Layer 9 of a small transformer language model trained on English Wikipedia (19 layers, counted from 0, width 128).
A neuron's activation on a vector x is SiLU(gate . x + bias) times (in . x + bias), where the dot is the dot product.
The model reads these tokens: "st" "one" ", " "with " "a " "br" "ass " "pl" "ate " "in" "sc" "ri" "bed " "with " "a " "bri" "ef " "history "

The vector x that enters this layer's MLP at each token. A number n stands for n times 0.027.
0 "st": -25 2 -17 40 38 42 6 -31 11 -49 -55 -11 -1 -2 -18 27 -14 15 -46 17 -3 7 -32 33 -19 -15 9 52 -53 6 -21 64 1 -22 -21 9 -34 23 -15 -17 40 41 6 0 31 12 14 59 -7 -8 -6 -58 13 45 19 15 -6 -22 -10 -6 -5 -3 13 -35 53 19 -44 -16 -12 11 -1 33 -20 3 -15 17 -27 -1 -14 32 -21 -41 14 -50 42 3 -13 -28 -24 61 -31 -25 -14 35 -21 -17 49 -3 -2 13 14 -18 5 7 -7 -33 -11 -1 34 24 47 -6 11 24 -10 -8 3 -27 -6 -8 -45 16 16 -19 39 -34 38 -11
1 "one": -20 -4 7 -14 17 18 1 33 66 -18 -38 19 -53 -23 2 3 -33 17 -31 27 -13 4 -32 46 -37 -16 -11 -37 -28 12 23 59 -22 -13 -12 -54 1 25 18 20 -31 4 2 20 21 10 14 35 10 -7 -23 -24 7 19 -36 50 -33 14 2 3 6 36 7 -11 11 9 -60 -36 -21 4 2 45 -9 13 14 0 -49 24 14 22 -6 -31 -8 -35 29 14 -35 30 4 34 -59 8 -13 27 -22 -19 22 -7 -8 -4 41 0 41 9 -7 14 -16 14 7 36 -25 -1 -42 2 -2 9 -5 -57 45 35 -30 16 -3 -7 40 1 29 -46
2 ", ": 46 13 23 -1 18 -1 24 -18 3 31 4 -37 -17 -4 37 27 -6 13 -20 -9 7 19 -8 13 2 -4 6 -18 -2 -30 -10 -1 36 -20 18 -6 -2 2 29 22 -6 4 -12 -10 -9 -24 7 46 42 2 3 6 11 -4 -46 -15 1 17 4 -11 38 -2 28 6 8 26 -28 -24 -25 24 12 23 15 19 -42 15 -27 1 12 24 26 -8 20 -37 11 5 -31 -10 -17 -29 1 -1 10 -31 13 8 10 -3 -86 -11 19 14 -10 1 16 4 -41 11 32 9 -27 14 -33 -1 -15 0 -30 19 6 14 -53 6 -23 33 12 2 -16 -14
3 "with ": -6 10 17 -9 55 -16 14 3 -12 15 -1 -14 -29 30 43 9 -1 48 5 -8 9 -8 52 7 54 -15 -8 -34 -7 13 7 -18 18 -3 16 -10 -38 10 13 1 2 5 -11 2 16 9 4 12 27 -37 26 -23 -9 29 -17 -18 -11 13 28 16 3 -42 -2 33 -24 0 5 21 -40 3 -8 36 -59 33 -17 18 -10 -6 -6 24 3 15 -9 -47 17 38 -36 18 -12 -6 14 -31 11 -10 -3 13 -11 13 -81 -2 23 20 -1 -8 -4 -6 -4 5 28 13 -17 24 -7 5 -20 -24 36 -5 -18 3 -24 16 -30 -5 16 22 -45 -12
4 "a ": 4 14 -8 -14 29 -28 -24 -10 -8 83 -5 -28 -34 -14 81 -4 -24 35 4 29 -7 -31 39 8 37 -5 -1 -33 -17 12 36 -6 17 9 -12 -1 -23 7 -6 9 2 -8 -7 6 3 -39 6 10 -22 22 22 3 -20 38 23 10 29 4 36 7 5 -34 -29 -2 6 1 -40 -14 -23 -3 -12 -3 -24 47 -22 14 -10 -22 24 22 -9 -22 11 5 13 28 -1 8 -11 3 19 -12 -18 -19 0 33 -23 49 -71 -16 30 25 -6 6 13 18 -18 -15 21 18 1 -1 6 -7 -16 -13 56 -15 1 13 -17 -22 -8 -8 -1 16 -40 -20
5 "br": -29 26 -20 27 8 8 30 -11 5 -19 -39 -20 -27 42 -6 -19 -10 2 -38 -7 -3 -3 26 81 10 18 4 -18 -33 -8 30 37 31 -21 -28 19 -31 29 -17 13 17 -6 -10 3 -2 -73 -29 4 17 -23 22 -24 -45 33 -10 3 8 20 55 -25 31 -60 -7 30 31 20 -23 -8 3 50 14 58 2 4 -7 -42 29 -50 10 -10 7 -33 79 -24 19 -4 -8 -3 -21 -13 -1 -49 1 -15 27 5 -12 -12 21 1 -10 -9 -30 -27 15 -41 -5 -26 -29 41 18 11 -31 -3 1 19 48 -19 -20 -28 12 3 10 -17 75 18 -12 -2
6 "ass ": -26 5 -16 -25 -7 37 13 18 26 50 -44 3 1 31 23 -11 -8 18 8 4 -39 -36 -14 29 -20 43 -13 -45 -16 17 16 -24 -8 3 -15 9 -6 9 42 33 20 -10 4 -14 -17 -2 -29 43 40 49 -14 -22 7 23 -15 -2 37 7 81 -18 27 -43 -23 0 -26 25 12 -30 -40 -10 8 36 -15 28 -19 25 1 15 -2 19 6 -16 -4 -35 26 6 -22 24 -7 35 -5 -33 49 -23 -2 -20 0 42 -60 -15 -3 26 -5 16 -23 -7 -19 -15 0 -3 -18 -6 -3 1 -57 13 12 -6 -5 12 -12 19 7 -10 -6 14 7 -4
7 "pl": -23 7 -2 4 0 12 36 -9 2 -18 -39 -13 -13 23 6 12 -12 18 -31 25 -26 -10 21 82 -13 -9 -21 -36 -1 -6 -5 -13 12 -8 -60 35 -8 63 -3 18 46 0 20 -7 22 8 -19 -1 -6 -9 27 -32 -1 15 -14 -8 -26 5 45 -33 -2 -71 -5 5 56 6 -57 9 -5 6 8 30 4 22 -1 -39 12 -39 -25 -14 9 -18 71 -57 36 15 23 -9 -21 -14 27 -35 32 -13 21 17 6 20 -9 53 -29 -31 -15 8 -30 -9 -6 -25 -26 31 48 22 -3 0 -14 -16 42 46 -30 -1 0 5 -7 -50 18 16 8 -3
8 "ate ": -24 40 -8 -56 -8 32 8 -16 34 43 -41 -13 -14 35 10 -6 3 15 3 -3 -18 -14 -17 42 -19 7 -18 -37 23 17 3 -20 -3 -16 -21 -4 23 -8 40 -3 38 -17 11 -28 -27 9 -25 11 54 42 -33 -14 42 23 -11 -28 19 25 45 -9 25 -26 8 -29 -31 22 34 -30 -30 23 2 27 -30 2 -3 18 7 -31 -7 0 -3 -9 13 -12 37 -12 -6 50 6 28 -23 -5 3 17 8 -26 22 57 -62 24 3 -15 -28 8 -5 16 -14 13 -14 -16 -5 -9 1 7 -56 -17 15 -19 8 32 -20 4 20 -35 -9 1 20 1
9 "in": -51 7 -29 -7 23 39 15 -6 5 11 -18 -31 -18 -14 -5 27 10 -34 27 19 -2 -50 82 20 1 -5 1 -34 -24 25 27 -10 15 0 -58 17 -14 64 28 39 -10 -3 9 31 49 -7 -7 -9 -2 13 2 -8 -18 -2 -43 23 -11 38 65 -45 8 -30 -9 -6 22 -18 -44 24 0 -6 -21 22 -12 -2 20 -19 -6 5 49 -5 20 -47 40 18 1 17 5 43 -29 -35 44 -29 -31 6 23 24 8 39 -18 -7 -28 -26 -30 -5 -39 -32 -41 -44 4 22 -10 -23 -31 -9 -16 1 19 6 10 6 15 -9 12 3 5 22 27 -3
10 "sc": 23 18 -22 -37 -16 22 -33 -25 3 11 -12 -22 -4 -15 -22 -7 2 12 38 44 6 9 7 -6 -31 4 -25 -7 0 41 -15 53 11 9 13 4 25 14 -33 -7 16 -9 14 -22 -11 19 -47 21 19 -52 22 -4 -10 33 -14 -5 -1 -42 -25 19 -12 -83 13 -44 11 16 17 -33 21 -6 11 27 4 -27 1 -27 12 -26 -12 -54 4 -38 9 14 56 -10 -48 38 -30 69 -16 -8 53 3 -18 42 20 -3 19 17 -3 -8 -15 -26 -16 -13 -14 -28 -16 72 -38 54 11 -13 -24 3 18 43 -31 -18 -7 27 32 -17 65 -5 24 0
11 "ri": -51 -13 7 -5 -28 33 17 17 10 -53 -28 -23 7 -20 23 -7 -38 -41 32 5 9 46 -18 3 -15 -29 -11 -1 17 19 9 15 -37 24 -26 22 -4 39 16 60 -31 22 -22 -16 30 21 -13 55 -15 -78 -33 -34 12 90 0 27 -17 -16 22 -5 -34 -32 11 -11 -5 -10 -6 18 12 -7 18 41 -18 62 -9 24 0 -36 -16 18 29 4 -43 -10 4 -8 0 -23 12 58 -33 6 -8 -6 -46 26 50 36 -20 7 -10 -6 10 -2 -9 -42 -5 56 -15 22 -59 -2 -3 -13 4 -11 31 24 8 -23 -25 -5 -1 16 3 18 29 12
12 "bed ": 0 29 3 -42 -1 26 -11 6 14 8 -57 -35 19 18 4 17 -17 -5 15 26 -35 -6 12 3 11 3 -37 -36 -15 9 -4 -3 7 26 -8 -10 17 35 -15 14 31 -15 29 -13 -58 12 -13 49 37 18 -4 -6 7 30 -15 -24 18 20 69 2 43 -33 4 -19 -15 -7 5 -16 10 19 13 42 8 32 -29 25 20 -12 19 2 25 2 18 -12 26 26 10 30 -9 18 -33 -20 4 -12 7 -15 -7 26 -69 -10 -8 -22 24 -5 -15 2 -15 -13 -23 -2 -40 0 -18 14 -58 -36 -34 -16 26 16 -28 2 23 -7 10 24 9 -7
13 "with ": -2 23 14 -13 27 -7 6 -4 -2 35 6 -19 -41 26 31 3 -3 30 13 14 9 -19 43 23 41 -11 -9 -40 8 -4 11 -18 33 -6 0 -6 -14 4 19 1 13 -16 6 20 -2 8 -7 -11 27 -29 -3 -9 7 33 -10 -14 -22 10 38 20 7 -56 -18 20 -17 -3 13 14 -26 18 -4 27 -27 31 -30 25 0 -1 -2 23 10 7 1 -20 17 14 -4 21 -7 2 4 -35 9 -4 11 20 -4 16 -95 -4 9 10 5 -14 -17 -5 -4 -16 1 19 -5 10 -4 6 -25 -31 27 5 -27 -9 -34 20 -17 -15 21 29 -30 11
14 "a ": 10 24 -6 -24 18 -29 -20 -20 -2 86 -1 -25 -45 -13 64 -12 -32 28 9 34 -10 -34 51 16 36 -4 -11 -30 -4 7 25 -11 16 2 -12 0 -10 8 -2 8 -4 -9 -9 12 -2 -32 -3 5 -20 22 -4 14 -23 34 26 6 26 9 39 1 6 -37 -26 -5 0 -1 -29 -17 -19 1 -5 10 -11 52 -24 18 -2 -27 26 20 4 -35 16 9 18 16 15 11 -27 7 15 -12 -14 -10 2 37 -20 51 -75 -14 19 25 -5 0 1 13 -16 -13 16 21 1 -6 7 0 -19 -8 62 -14 -4 7 -11 -24 -5 -14 4 15 -36 -12
15 "bri": -28 18 -17 12 -12 43 29 -3 1 -13 -63 12 9 2 39 33 23 -37 33 -3 -17 14 2 9 4 -29 -27 1 10 15 27 12 -76 1 -9 8 -14 17 -5 -2 -1 28 -33 16 40 -18 -25 15 1 -37 17 -55 7 47 -65 14 -16 10 32 13 29 -30 -38 -37 31 22 17 33 -9 -2 -29 11 2 47 -33 -33 -14 -59 -20 -8 18 -40 22 4 -22 -6 11 22 -41 30 -25 -51 28 -6 -8 38 7 35 -2 -22 -14 -13 26 16 -11 11 -16 -19 -15 13 -41 -1 14 11 20 42 31 17 -36 -5 -14 28 7 8 49 52 15 -30
16 "ef ": 1 41 -23 2 -14 2 2 3 -4 55 -46 -54 -4 24 37 10 -10 17 13 13 -39 -22 12 11 0 28 -18 -22 -15 27 -6 1 -28 -6 -3 9 -10 10 -10 12 -14 4 8 -7 -6 -3 -39 11 30 13 14 20 -4 19 1 -2 13 21 54 10 65 6 -39 -14 10 24 -12 -9 -8 -7 17 23 13 -2 -43 6 -16 -27 29 -29 8 -27 12 -2 54 27 16 17 -2 41 -7 -22 -17 -31 0 -12 19 55 -70 -18 11 -1 -2 8 -1 -4 -12 -8 -59 -5 -16 -5 9 15 -51 -29 7 -2 27 40 2 -5 3 -8 31 -9 -2 -22
17 "history ": -8 7 2 -46 42 24 -3 -33 9 22 -55 -12 -31 23 47 4 26 11 17 -7 -36 -21 -5 8 17 -14 -35 -64 -2 7 -19 30 -15 7 9 -8 -2 19 3 40 20 -34 19 -18 15 -21 5 8 55 -18 1 -28 10 6 -39 3 24 49 38 -12 67 -45 -5 -9 22 34 -11 -12 -11 -16 5 44 -5 7 9 13 1 -26 22 1 -2 -8 37 -11 35 25 7 6 -1 6 30 -18 23 -23 13 -35 31 21 -47 -20 -8 -12 -16 -11 -21 13 -31 -1 -18 30 -27 -19 6 13 -22 -16 -31 -9 -17 13 -17 2 22 5 -13 25 11 -35

Each question shows the input weights of one neuron of the MLP. A number n stands for n times 0.0092.

n65 gate (bias -0.196): -14 -6 1 37 9 -2 -16 10 -11 -25 5 -1 4 -11 8 -4 -13 11 6 8 30 -1 32 4 27 -19 2 -9 -1 -18 -6 -11 -2 -3 -13 22 0 17 -9 24 18 -1 10 20 -10 -16 20 -6 -28 12 -1 -2 16 -23 -23 -9 15 18 -33 -13 -17 -3 0 -46 3 -10 10 -16 -14 8 -4 -5 -7 -11 8 -28 1 42 19 24 13 -24 20 15 -4 8 45 -13 -40 -10 26 5 -26 -9 15 11 -23 -11 4 -17 -5 -9 -8 17 3 4 -7 11 1 10 -6 -27 17 -10 -4 20 1 7 -12 13 -23 15 14 -8 -5 1 8 -10
n65 in (bias -0.052): -13 7 0 39 32 25 -12 25 -28 -22 5 12 31 -7 27 9 7 6 15 -23 20 -11 17 -4 -6 1 26 -34 -11 9 41 -22 -8 -18 -23 18 18 -3 -6 -7 22 -12 1 5 14 -33 12 0 -26 -17 -3 4 -25 -2 3 6 0 17 17 4 1 -7 22 2 -19 -8 -21 -17 13 -16 -10 2 15 4 -8 -22 -49 3 -15 29 -9 6 -1 -17 -4 6 -25 14 -43 4 -32 -16 10 18 -10 7 -17 -2 -13 2 10 -24 -14 24 14 5 23 3 -25 -39 -19 -7 -6 17 -3 25 6 11 -11 3 -28 33 32 26 -10 0 -13 12
On which token does it fire most? 9 "in"

n225 gate (bias -0.196): 2 -9 -9 4 13 -17 9 12 -15 -8 45 45 12 29 -11 -22 -15 27 -29 -27 4 -16 -24 14 -46 -21 -2 -2 0 -1 2 -35 29 14 11 12 17 -15 -25 -12 2 13 20 24 35 -19 -16 5 20 -20 24 -4 10 10 11 -1 -11 -1 -8 28 17 49 1 12 -20 2 1 -9 5 -5 8 28 -20 -31 -2 -25 19 -2 -14 1 -9 -6 -44 -11 1 2 5 10 12 -8 -6 -69 1 0 -8 29 -18 13 10 -36 43 -1 22 30 17 2 29 10 0 -8 4 -2 14 -27 -6 -9 -27 -23 -3 14 1 -2 -29 6 7 -10 13 -10
n225 in (bias -0.073): 12 -17 1 -24 -32 -3 3 -14 16 7 10 -6 -6 12 8 14 13 -8 10 0 3 1 12 -13 0 2 -19 0 -12 -7 -11 -3 7 3 23 -1 38 6 -11 -8 25 -15 17 -25 -26 10 1 -13 -25 -7 -14 39 8 24 -5 -4 -3 19 11 -14 -4 15 -4 1 -7 -30 22 7 -14 9 -9 20 25 -1 -7 8 49 -8 8 27 -34 4 -10 4 -20 -21 -21 35 -10 17 -13 -54 -14 11 -36 -6 4 16 17 -10 20 8 20 32 -4 -6 2 13 -14 -1 -17 22 -2 14 -38 -22 6 -26 -2 10 -6 18 -8 -21 -28 1 13 29
On which token does it fire most? 5 "br"

n239 gate (bias -0.166): 7 20 11 34 12 15 13 8 -41 4 -42 -18 -26 -18 13 -3 17 15 19 -2 -14 2 9 1 18 -11 9 49 4 2 -16 -16 19 -11 5 34 -11 11 42 -50 17 26 9 -4 16 12 11 -16 -15 17 2 -8 2 -27 -5 -45 15 -14 -2 -27 -19 20 10 1 6 6 28 -1 -26 5 0 -32 -3 15 8 11 -11 -8 11 -9 -16 -1 6 25 -13 -24 -2 3 20 -10 37 -12 -1 -20 6 0 -2 -10 -23 0 -9 -10 1 -9 -12 -9 -2 3 -28 -22 -1 -2 -1 18 29 0 8 -20 11 -4 6 -29 2 9 21 10 4 -9
n239 in (bias 0.061): 11 -1 16 -24 27 -11 -9 9 -11 6 11 -31 3 -9 11 15 7 -23 -2 -2 -7 8 -3 16 -21 7 -9 4 7 -31 -2 -1 21 -9 18 8 -11 24 10 -18 -9 5 -26 23 -2 0 10 17 1 -7 10 -33 3 -32 -23 12 35 -32 -17 3 10 1 -2 18 0 5 -6 25 7 28 -18 -6 -20 -17 28 -11 9 9 1 -22 29 -8 -27 23 -25 11 -22 17 4 2 8 9 26 -36 0 -9 -13 13 6 1 26 -14 -9 15 -21 -3 -1 41 -3 -1 9 13 -9 -34 11 5 6 -2 31 17 -3 -8 -18 -40 -9 -19 5 -5
On which token does it fire most, and how strongly? 12 "bed ", at about 0.3

n213 gate (bias -0.153): -11 -7 8 -3 3 14 -1 16 -1 27 9 11 -35 -4 -5 9 -1 -16 -17 35 -9 35 17 -2 30 9 5 -1 -15 -26 3 -12 -18 -5 2 1 4 -31 11 18 6 -23 -3 -17 42 9 4 22 16 -7 -12 20 -9 6 -28 -1 26 13 -14 -4 -23 -11 26 -14 -12 16 5 0 24 1 19 17 7 12 -18 22 -19 6 5 2 3 23 23 -36 -17 -17 -14 34 -15 8 -25 10 10 -17 -4 -22 -25 -8 -13 -54 -13 6 -37 -38 -1 -23 -3 6 -6 -16 15 13 15 36 10 -10 10 15 21 -20 2 12 12 -9 -5 11 -19 11
n213 in (bias -0.023): 12 8 11 7 -4 23 15 -4 2 0 -6 -13 24 -15 14 18 -43 -22 32 -6 -18 1 0 -25 -7 6 7 -11 5 -11 17 -10 30 -12 -1 -14 -28 -4 15 -19 38 -10 -4 26 -18 8 11 15 -6 15 24 6 -27 3 23 -12 11 -6 -10 18 12 15 -11 -5 14 -18 -7 18 18 28 -22 -18 43 -23 21 17 -24 21 -2 7 -3 11 -7 -4 1 6 -7 -27 -5 8 -14 9 -27 13 14 1 -23 -19 -15 15 18 -24 -7 5 3 9 3 -18 -9 11 -9 -7 -18 2 4 -11 -11 18 -20 21 -11 -27 7 -14 17 -8 6 7
On which token does it fire most, and how strongly? 2 ", ", at about 1.1

n133 gate (bias -0.099): 6 29 42 -4 19 -43 17 -8 31 -7 -1 -4 0 -2 -15 -22 -33 2 -20 -30 31 -26 10 28 9 -44 -4 -19 -22 -35 -13 -10 -11 -2 36 6 6 -10 -10 -18 15 -12 -3 -15 2 1 -10 -3 1 28 1 34 26 23 -13 10 11 -32 13 10 -23 14 -30 -5 12 11 5 21 -7 -6 -1 2 -9 11 6 -6 -16 -12 -21 1 -45 -19 -12 1 -23 -69 -8 19 35 20 10 7 5 -14 -15 25 -19 -15 -18 2 18 -4 -17 -1 26 -4 -12 -1 -34 -6 3 1 13 15 2 10 30 -9 -17 -22 -12 -21 14 6 -13 5 6 -18
n133 in (bias -0.107): 8 -1 23 5 19 7 -5 2 -10 7 -3 -3 1 16 44 -26 -9 14 7 38 21 14 -5 26 31 -2 26 -1 41 2 -7 -11 -20 -25 31 2 9 24 39 0 23 -9 -1 -30 2 10 -19 -23 -13 18 37 -22 16 -6 4 29 19 -6 -10 -10 2 -12 20 -1 4 22 1 -18 2 -19 -45 1 -19 -31 26 -2 -20 -34 -17 21 -7 -7 1 -13 11 28 -39 -3 -10 24 -1 -8 -5 10 15 -20 -14 11 18 7 -1 -36 -3 18 24 14 30 -2 15 -9 -1 -39 -23 -16 6 -21 -14 -8 33 -1 -4 -8 0 -9 12 6 -18 -13
On which token does it fire most? 4 "a "

n146 gate (bias -0.073): 0 3 7 22 3 -21 -10 -6 2 25 35 7 -1 44 18 -8 -3 4 10 -6 5 -29 9 42 -16 -36 22 11 31 -22 25 -30 2 19 29 -21 -22 -3 3 10 -25 -11 41 17 -2 17 5 -7 -8 7 2 -1 19 19 17 -25 2 3 -10 -44 10 -11 27 -3 -23 10 18 17 21 7 2 -17 1 -5 -18 -3 -16 16 30 -8 12 30 -11 0 3 -23 -17 -16 -2 -8 -5 -15 -35 -14 7 -12 -16 -5 13 -16 -4 2 4 -24 -10 -10 -19 23 16 23 -31 19 30 16 18 -8 10 -5 3 -8 -22 -10 16 -20 21 4 9 -9
n146 in (bias 0.019): 10 -47 -18 10 16 13 -9 37 -21 0 27 29 3 -11 0 3 -6 2 18 18 1 -15 -4 -34 -30 -34 21 -20 7 10 17 -5 -19 12 -9 -3 18 8 -31 -17 8 -3 -13 -5 -8 18 -2 12 11 15 8 -38 -21 -9 -10 -12 1 5 24 -32 -11 1 -2 -14 -12 5 27 -1 -4 0 -2 -10 -25 9 -19 10 -15 9 -8 9 20 -5 -3 18 -16 21 2 -17 -4 14 13 -10 0 -48 0 22 -5 -6 1 15 12 20 -1 26 -14 -12 19 -22 21 24 26 0 -20 13 -22 -3 13 26 -2 -30 5 19 4 -23 -6 -5 -8 -3
Its two highest activations, in order, are on tokens 3 "with ", 13 "with "

n68 gate (bias -0.104): -7 14 44 14 19 -33 1 29 -17 -3 20 6 -4 41 3 -2 -2 9 13 -16 10 -26 0 12 -15 -12 15 8 17 13 1 -6 14 -17 35 0 -19 -5 -54 7 7 17 -1 -1 -5 -31 -16 31 -8 -7 -4 -3 -41 -1 -3 14 -7 -30 16 -21 1 -11 9 18 6 -19 -21 14 -14 13 3 3 -21 -10 -2 9 1 1 -12 -1 -24 11 -3 41 -16 -11 -2 -12 8 -24 13 -3 2 14 0 4 16 -20 -10 3 5 7 6 8 -5 0 8 15 25 21 -13 -29 22 32 20 -4 -2 -9 -4 -6 4 -6 0 -16 -12 -31 0 -17
n68 in (bias 0.018): -7 -11 15 -4 14 -1 -4 -43 17 4 2 8 6 -21 -5 -2 2 -24 -18 16 1 21 6 -33 2 13 -14 0 11 -6 -20 6 7 2 10 -4 31 19 10 -2 14 -8 5 7 -14 23 6 -28 2 5 -18 -36 7 -32 15 -3 -3 -2 0 -23 -38 27 -3 -4 -11 -1 22 -5 5 -18 -16 8 30 -32 36 22 42 -16 4 16 1 3 2 -17 13 -5 15 -17 -19 6 -4 14 -18 -18 -8 1 -6 32 31 -29 -13 7 -23 4 12 0 -21 -35 -3 1 10 19 -24 -15 5 36 9 -12 19 -2 -37 5 -7 20 -2 31 -8 -19
On which token does it fire most? 16 "ef "

n100 gate (bias -0.184): 23 -9 25 8 -35 12 9 -11 5 1 4 8 -4 6 -5 31 -10 -21 7 -12 25 -17 31 -20 -9 19 -28 10 -6 14 3 -4 12 -41 -23 -51 31 2 4 31 -18 15 7 -4 -10 -11 -11 6 -43 16 -15 -9 18 -7 -17 7 10 26 8 19 1 20 25 -3 6 2 21 -20 7 -21 -9 -30 -27 -5 27 -15 -5 36 -1 4 -18 -6 7 13 5 -29 1 -4 -5 -1 20 20 -23 35 -6 27 12 2 46 14 -26 -2 21 -9 -18 -14 10 -21 -16 22 -1 -12 -4 11 1 -5 -2 -1 17 2 9 -11 -9 -7 -25 16 -13 13
n100 in (bias 0.026): -14 -25 -2 34 29 24 -30 -4 22 2 10 9 -11 -25 -13 16 -1 13 -3 -14 13 1 -20 15 11 -3 -28 8 3 -12 2 -21 -25 12 13 18 -27 6 2 19 -11 -5 23 -3 4 22 -21 -30 -25 -4 20 3 5 20 -2 -1 -8 -1 3 -2 -7 9 -4 -28 -3 -30 -3 1 -25 2 17 15 24 1 6 -12 3 0 -15 3 -14 -19 10 31 23 -7 4 -46 -22 24 20 12 -3 -2 -9 -17 15 0 0 -7 7 -8 -25 11 9 -39 -21 -2 -10 -4 -6 -1 -29 15 -17 10 -24 -6 -1 -26 -15 -2 41 11 -10 -17 4 12
On which token does it fire most, and how strongly? 9 "in", at about 1.2

n91 gate (bias -0.146): 7 29 -15 7 43 1 0 -9 11 9 22 -21 -14 -5 -2 16 23 1 6 16 -22 -13 -12 -26 7 31 20 9 -9 1 0 -20 5 -13 25 4 8 -1 22 -2 24 -5 19 -23 2 -3 15 0 11 14 13 -26 42 16 9 14 -25 4 -23 -48 -39 17 32 -8 -24 -14 -1 -1 -16 -26 -17 7 6 31 -52 12 -30 20 -30 -27 7 -6 -15 20 5 -21 6 7 14 5 16 -21 4 -11 19 -11 -11 13 31 28 3 3 -7 -8 15 31 -1 55 11 -1 -30 3 3 -7 -26 -13 -30 2 11 8 -2 -12 -9 -12 -53 2 20 -8
n91 in (bias -0.008): -13 15 -15 6 -5 -21 -3 8 -17 5 2 -20 9 12 -11 11 -20 9 21 -16 12 26 24 10 -10 32 -18 -23 -20 12 -12 -20 -13 5 10 -3 -20 -18 -8 -3 19 16 26 -12 -24 13 -25 -4 0 16 -43 -17 -7 1 -24 1 -12 13 2 -10 7 17 -2 11 1 8 -2 -22 12 -9 10 -3 20 3 2 -25 -4 14 -41 10 16 6 -27 -45 10 -6 -13 21 -5 31 36 6 9 -29 13 -18 40 6 2 -6 -6 -32 3 -19 4 9 -27 1 -9 -12 -4 14 9 -25 -4 19 25 44 1 -15 -12 -23 10 -18 -5 4 -19 -5
On which token does it fire most? 8 "ate "

n195 gate (bias -0.145): -31 -23 26 9 20 24 30 -33 11 25 -6 12 -14 -2 -10 5 19 4 -26 -5 -7 -13 -13 17 23 -9 -13 -18 3 -16 1 4 17 9 -8 -6 3 23 -2 13 -1 17 20 16 17 -14 2 22 7 24 5 -7 4 17 4 -28 4 9 -16 6 -31 18 -3 -9 -11 -11 13 1 -20 31 14 -5 -5 -12 -15 24 -9 2 -2 -5 1 -25 -20 10 32 -9 12 -7 -32 -8 21 12 -3 21 11 -6 28 5 -7 27 28 34 29 -7 -2 18 35 14 -36 -6 2 -9 -23 2 -15 17 -7 -4 20 -14 -19 14 0 39 13 15 22 16
n195 in (bias -0.068): 6 -9 -12 -27 -42 8 16 -3 23 -3 -4 5 -4 -21 3 5 5 27 16 29 -10 5 7 -32 20 11 -22 -31 -10 -7 23 -24 27 -15 -23 5 12 -14 6 3 -20 0 -15 -34 1 0 6 -10 -8 3 -14 -8 -4 30 -4 28 6 -2 20 16 6 -9 -10 12 15 1 0 14 15 -12 -16 0 6 -10 -9 -15 6 1 1 -14 -27 -17 2 20 22 5 -8 26 -5 11 -15 7 -22 -11 -11 -12 7 -6 13 12 -17 -11 -23 -22 18 28 16 21 -3 9 19 3 9 9 -8 -14 8 16 29 18 -18 -8 8 6 -11 -2 16 -2
On which token does it fire most? 8 "ate "

n74 gate (bias -0.057): 2 -12 -7 -16 11 -1 14 20 -5 2 5 6 -16 8 -5 1 8 -2 -1 -15 29 -9 -3 0 14 -4 -10 -1 -18 -20 -16 -10 0 5 -7 20 -4 20 25 5 17 -12 1 -35 -17 2 9 -16 11 -21 3 15 28 28 40 9 6 -9 -30 18 -6 15 -9 -8 -24 4 -24 -3 -20 25 36 27 17 -25 -2 7 -9 12 -17 -10 46 -4 -5 -36 35 -5 -25 -13 -9 -14 13 28 -12 -18 -27 -6 30 33 8 -8 -14 38 -15 7 -20 17 16 10 15 -25 -22 7 -13 -40 -7 -6 13 6 27 27 -9 -5 -33 -27 -1 -10 -20 -29
n74 in (bias -0.041): 16 -16 38 16 34 -4 36 -22 -7 -10 13 7 -27 -23 3 0 10 -4 7 -10 4 12 0 3 15 4 -1 5 -9 8 -8 27 6 2 4 -15 -9 26 8 15 -2 -7 -11 -11 14 3 13 -4 -18 4 -7 -33 -26 -28 -17 7 6 17 0 -9 -3 -23 16 13 9 -50 -32 -5 12 -15 -11 -13 6 22 14 8 -14 27 27 -18 -7 -14 -15 12 11 -2 15 33 -26 -13 16 28 12 -6 12 19 5 -26 -23 11 18 -1 32 -2 -5 -14 2 24 4 -22 3 35 -25 -22 -17 -5 -9 5 8 -9 -3 -39 2 -9 -8 14 7 -4
On which token does it fire most, and how strongly? 2 ", ", at about 2.6

n35 gate (bias -0.233): 3 21 -13 18 -10 -28 -20 -2 -48 -26 -1 -23 15 7 18 -5 -11 5 18 -19 12 9 0 -36 6 1 -2 -5 -3 -14 -5 10 -21 -15 12 14 -28 3 52 -9 -3 5 -20 11 -16 5 -5 -32 -31 14 -6 -17 -28 35 -12 2 3 14 -19 10 -52 -11 -5 6 -20 19 -29 20 -6 19 -9 21 -9 -25 20 -9 -12 16 22 -37 6 -8 5 20 -10 15 13 19 30 -23 18 6 7 48 -8 -28 13 -30 -7 -24 3 -16 11 28 -16 17 7 1 5 -8 -1 -13 -14 4 -13 -1 2 19 36 29 -10 -30 -24 13 -26 19 10 32
n35 in (bias 0.094): 32 5 14 6 -2 5 -15 0 -26 -10 -5 -9 -4 5 -18 -33 15 12 19 38 15 1 -4 15 25 14 5 4 -7 -5 -15 -19 -20 -6 3 -10 -20 20 29 7 -38 14 8 -13 -20 -2 -12 -28 -31 -24 5 -9 0 -1 -9 42 7 -17 -23 -42 1 -7 43 -7 5 -10 18 4 -4 -6 -5 3 3 -11 1 -14 -19 9 29 -5 11 2 -5 6 -21 13 -20 20 23 -16 6 9 5 -13 -32 18 11 10 -11 39 15 -18 -24 17 -14 -1 24 -7 10 4 10 19 -25 -37 -16 -19 -13 1 16 17 27 -7 6 -2 -8 -12 4 -23
Its two highest activations, in order, are on tokens 15 "bri", 9 "in"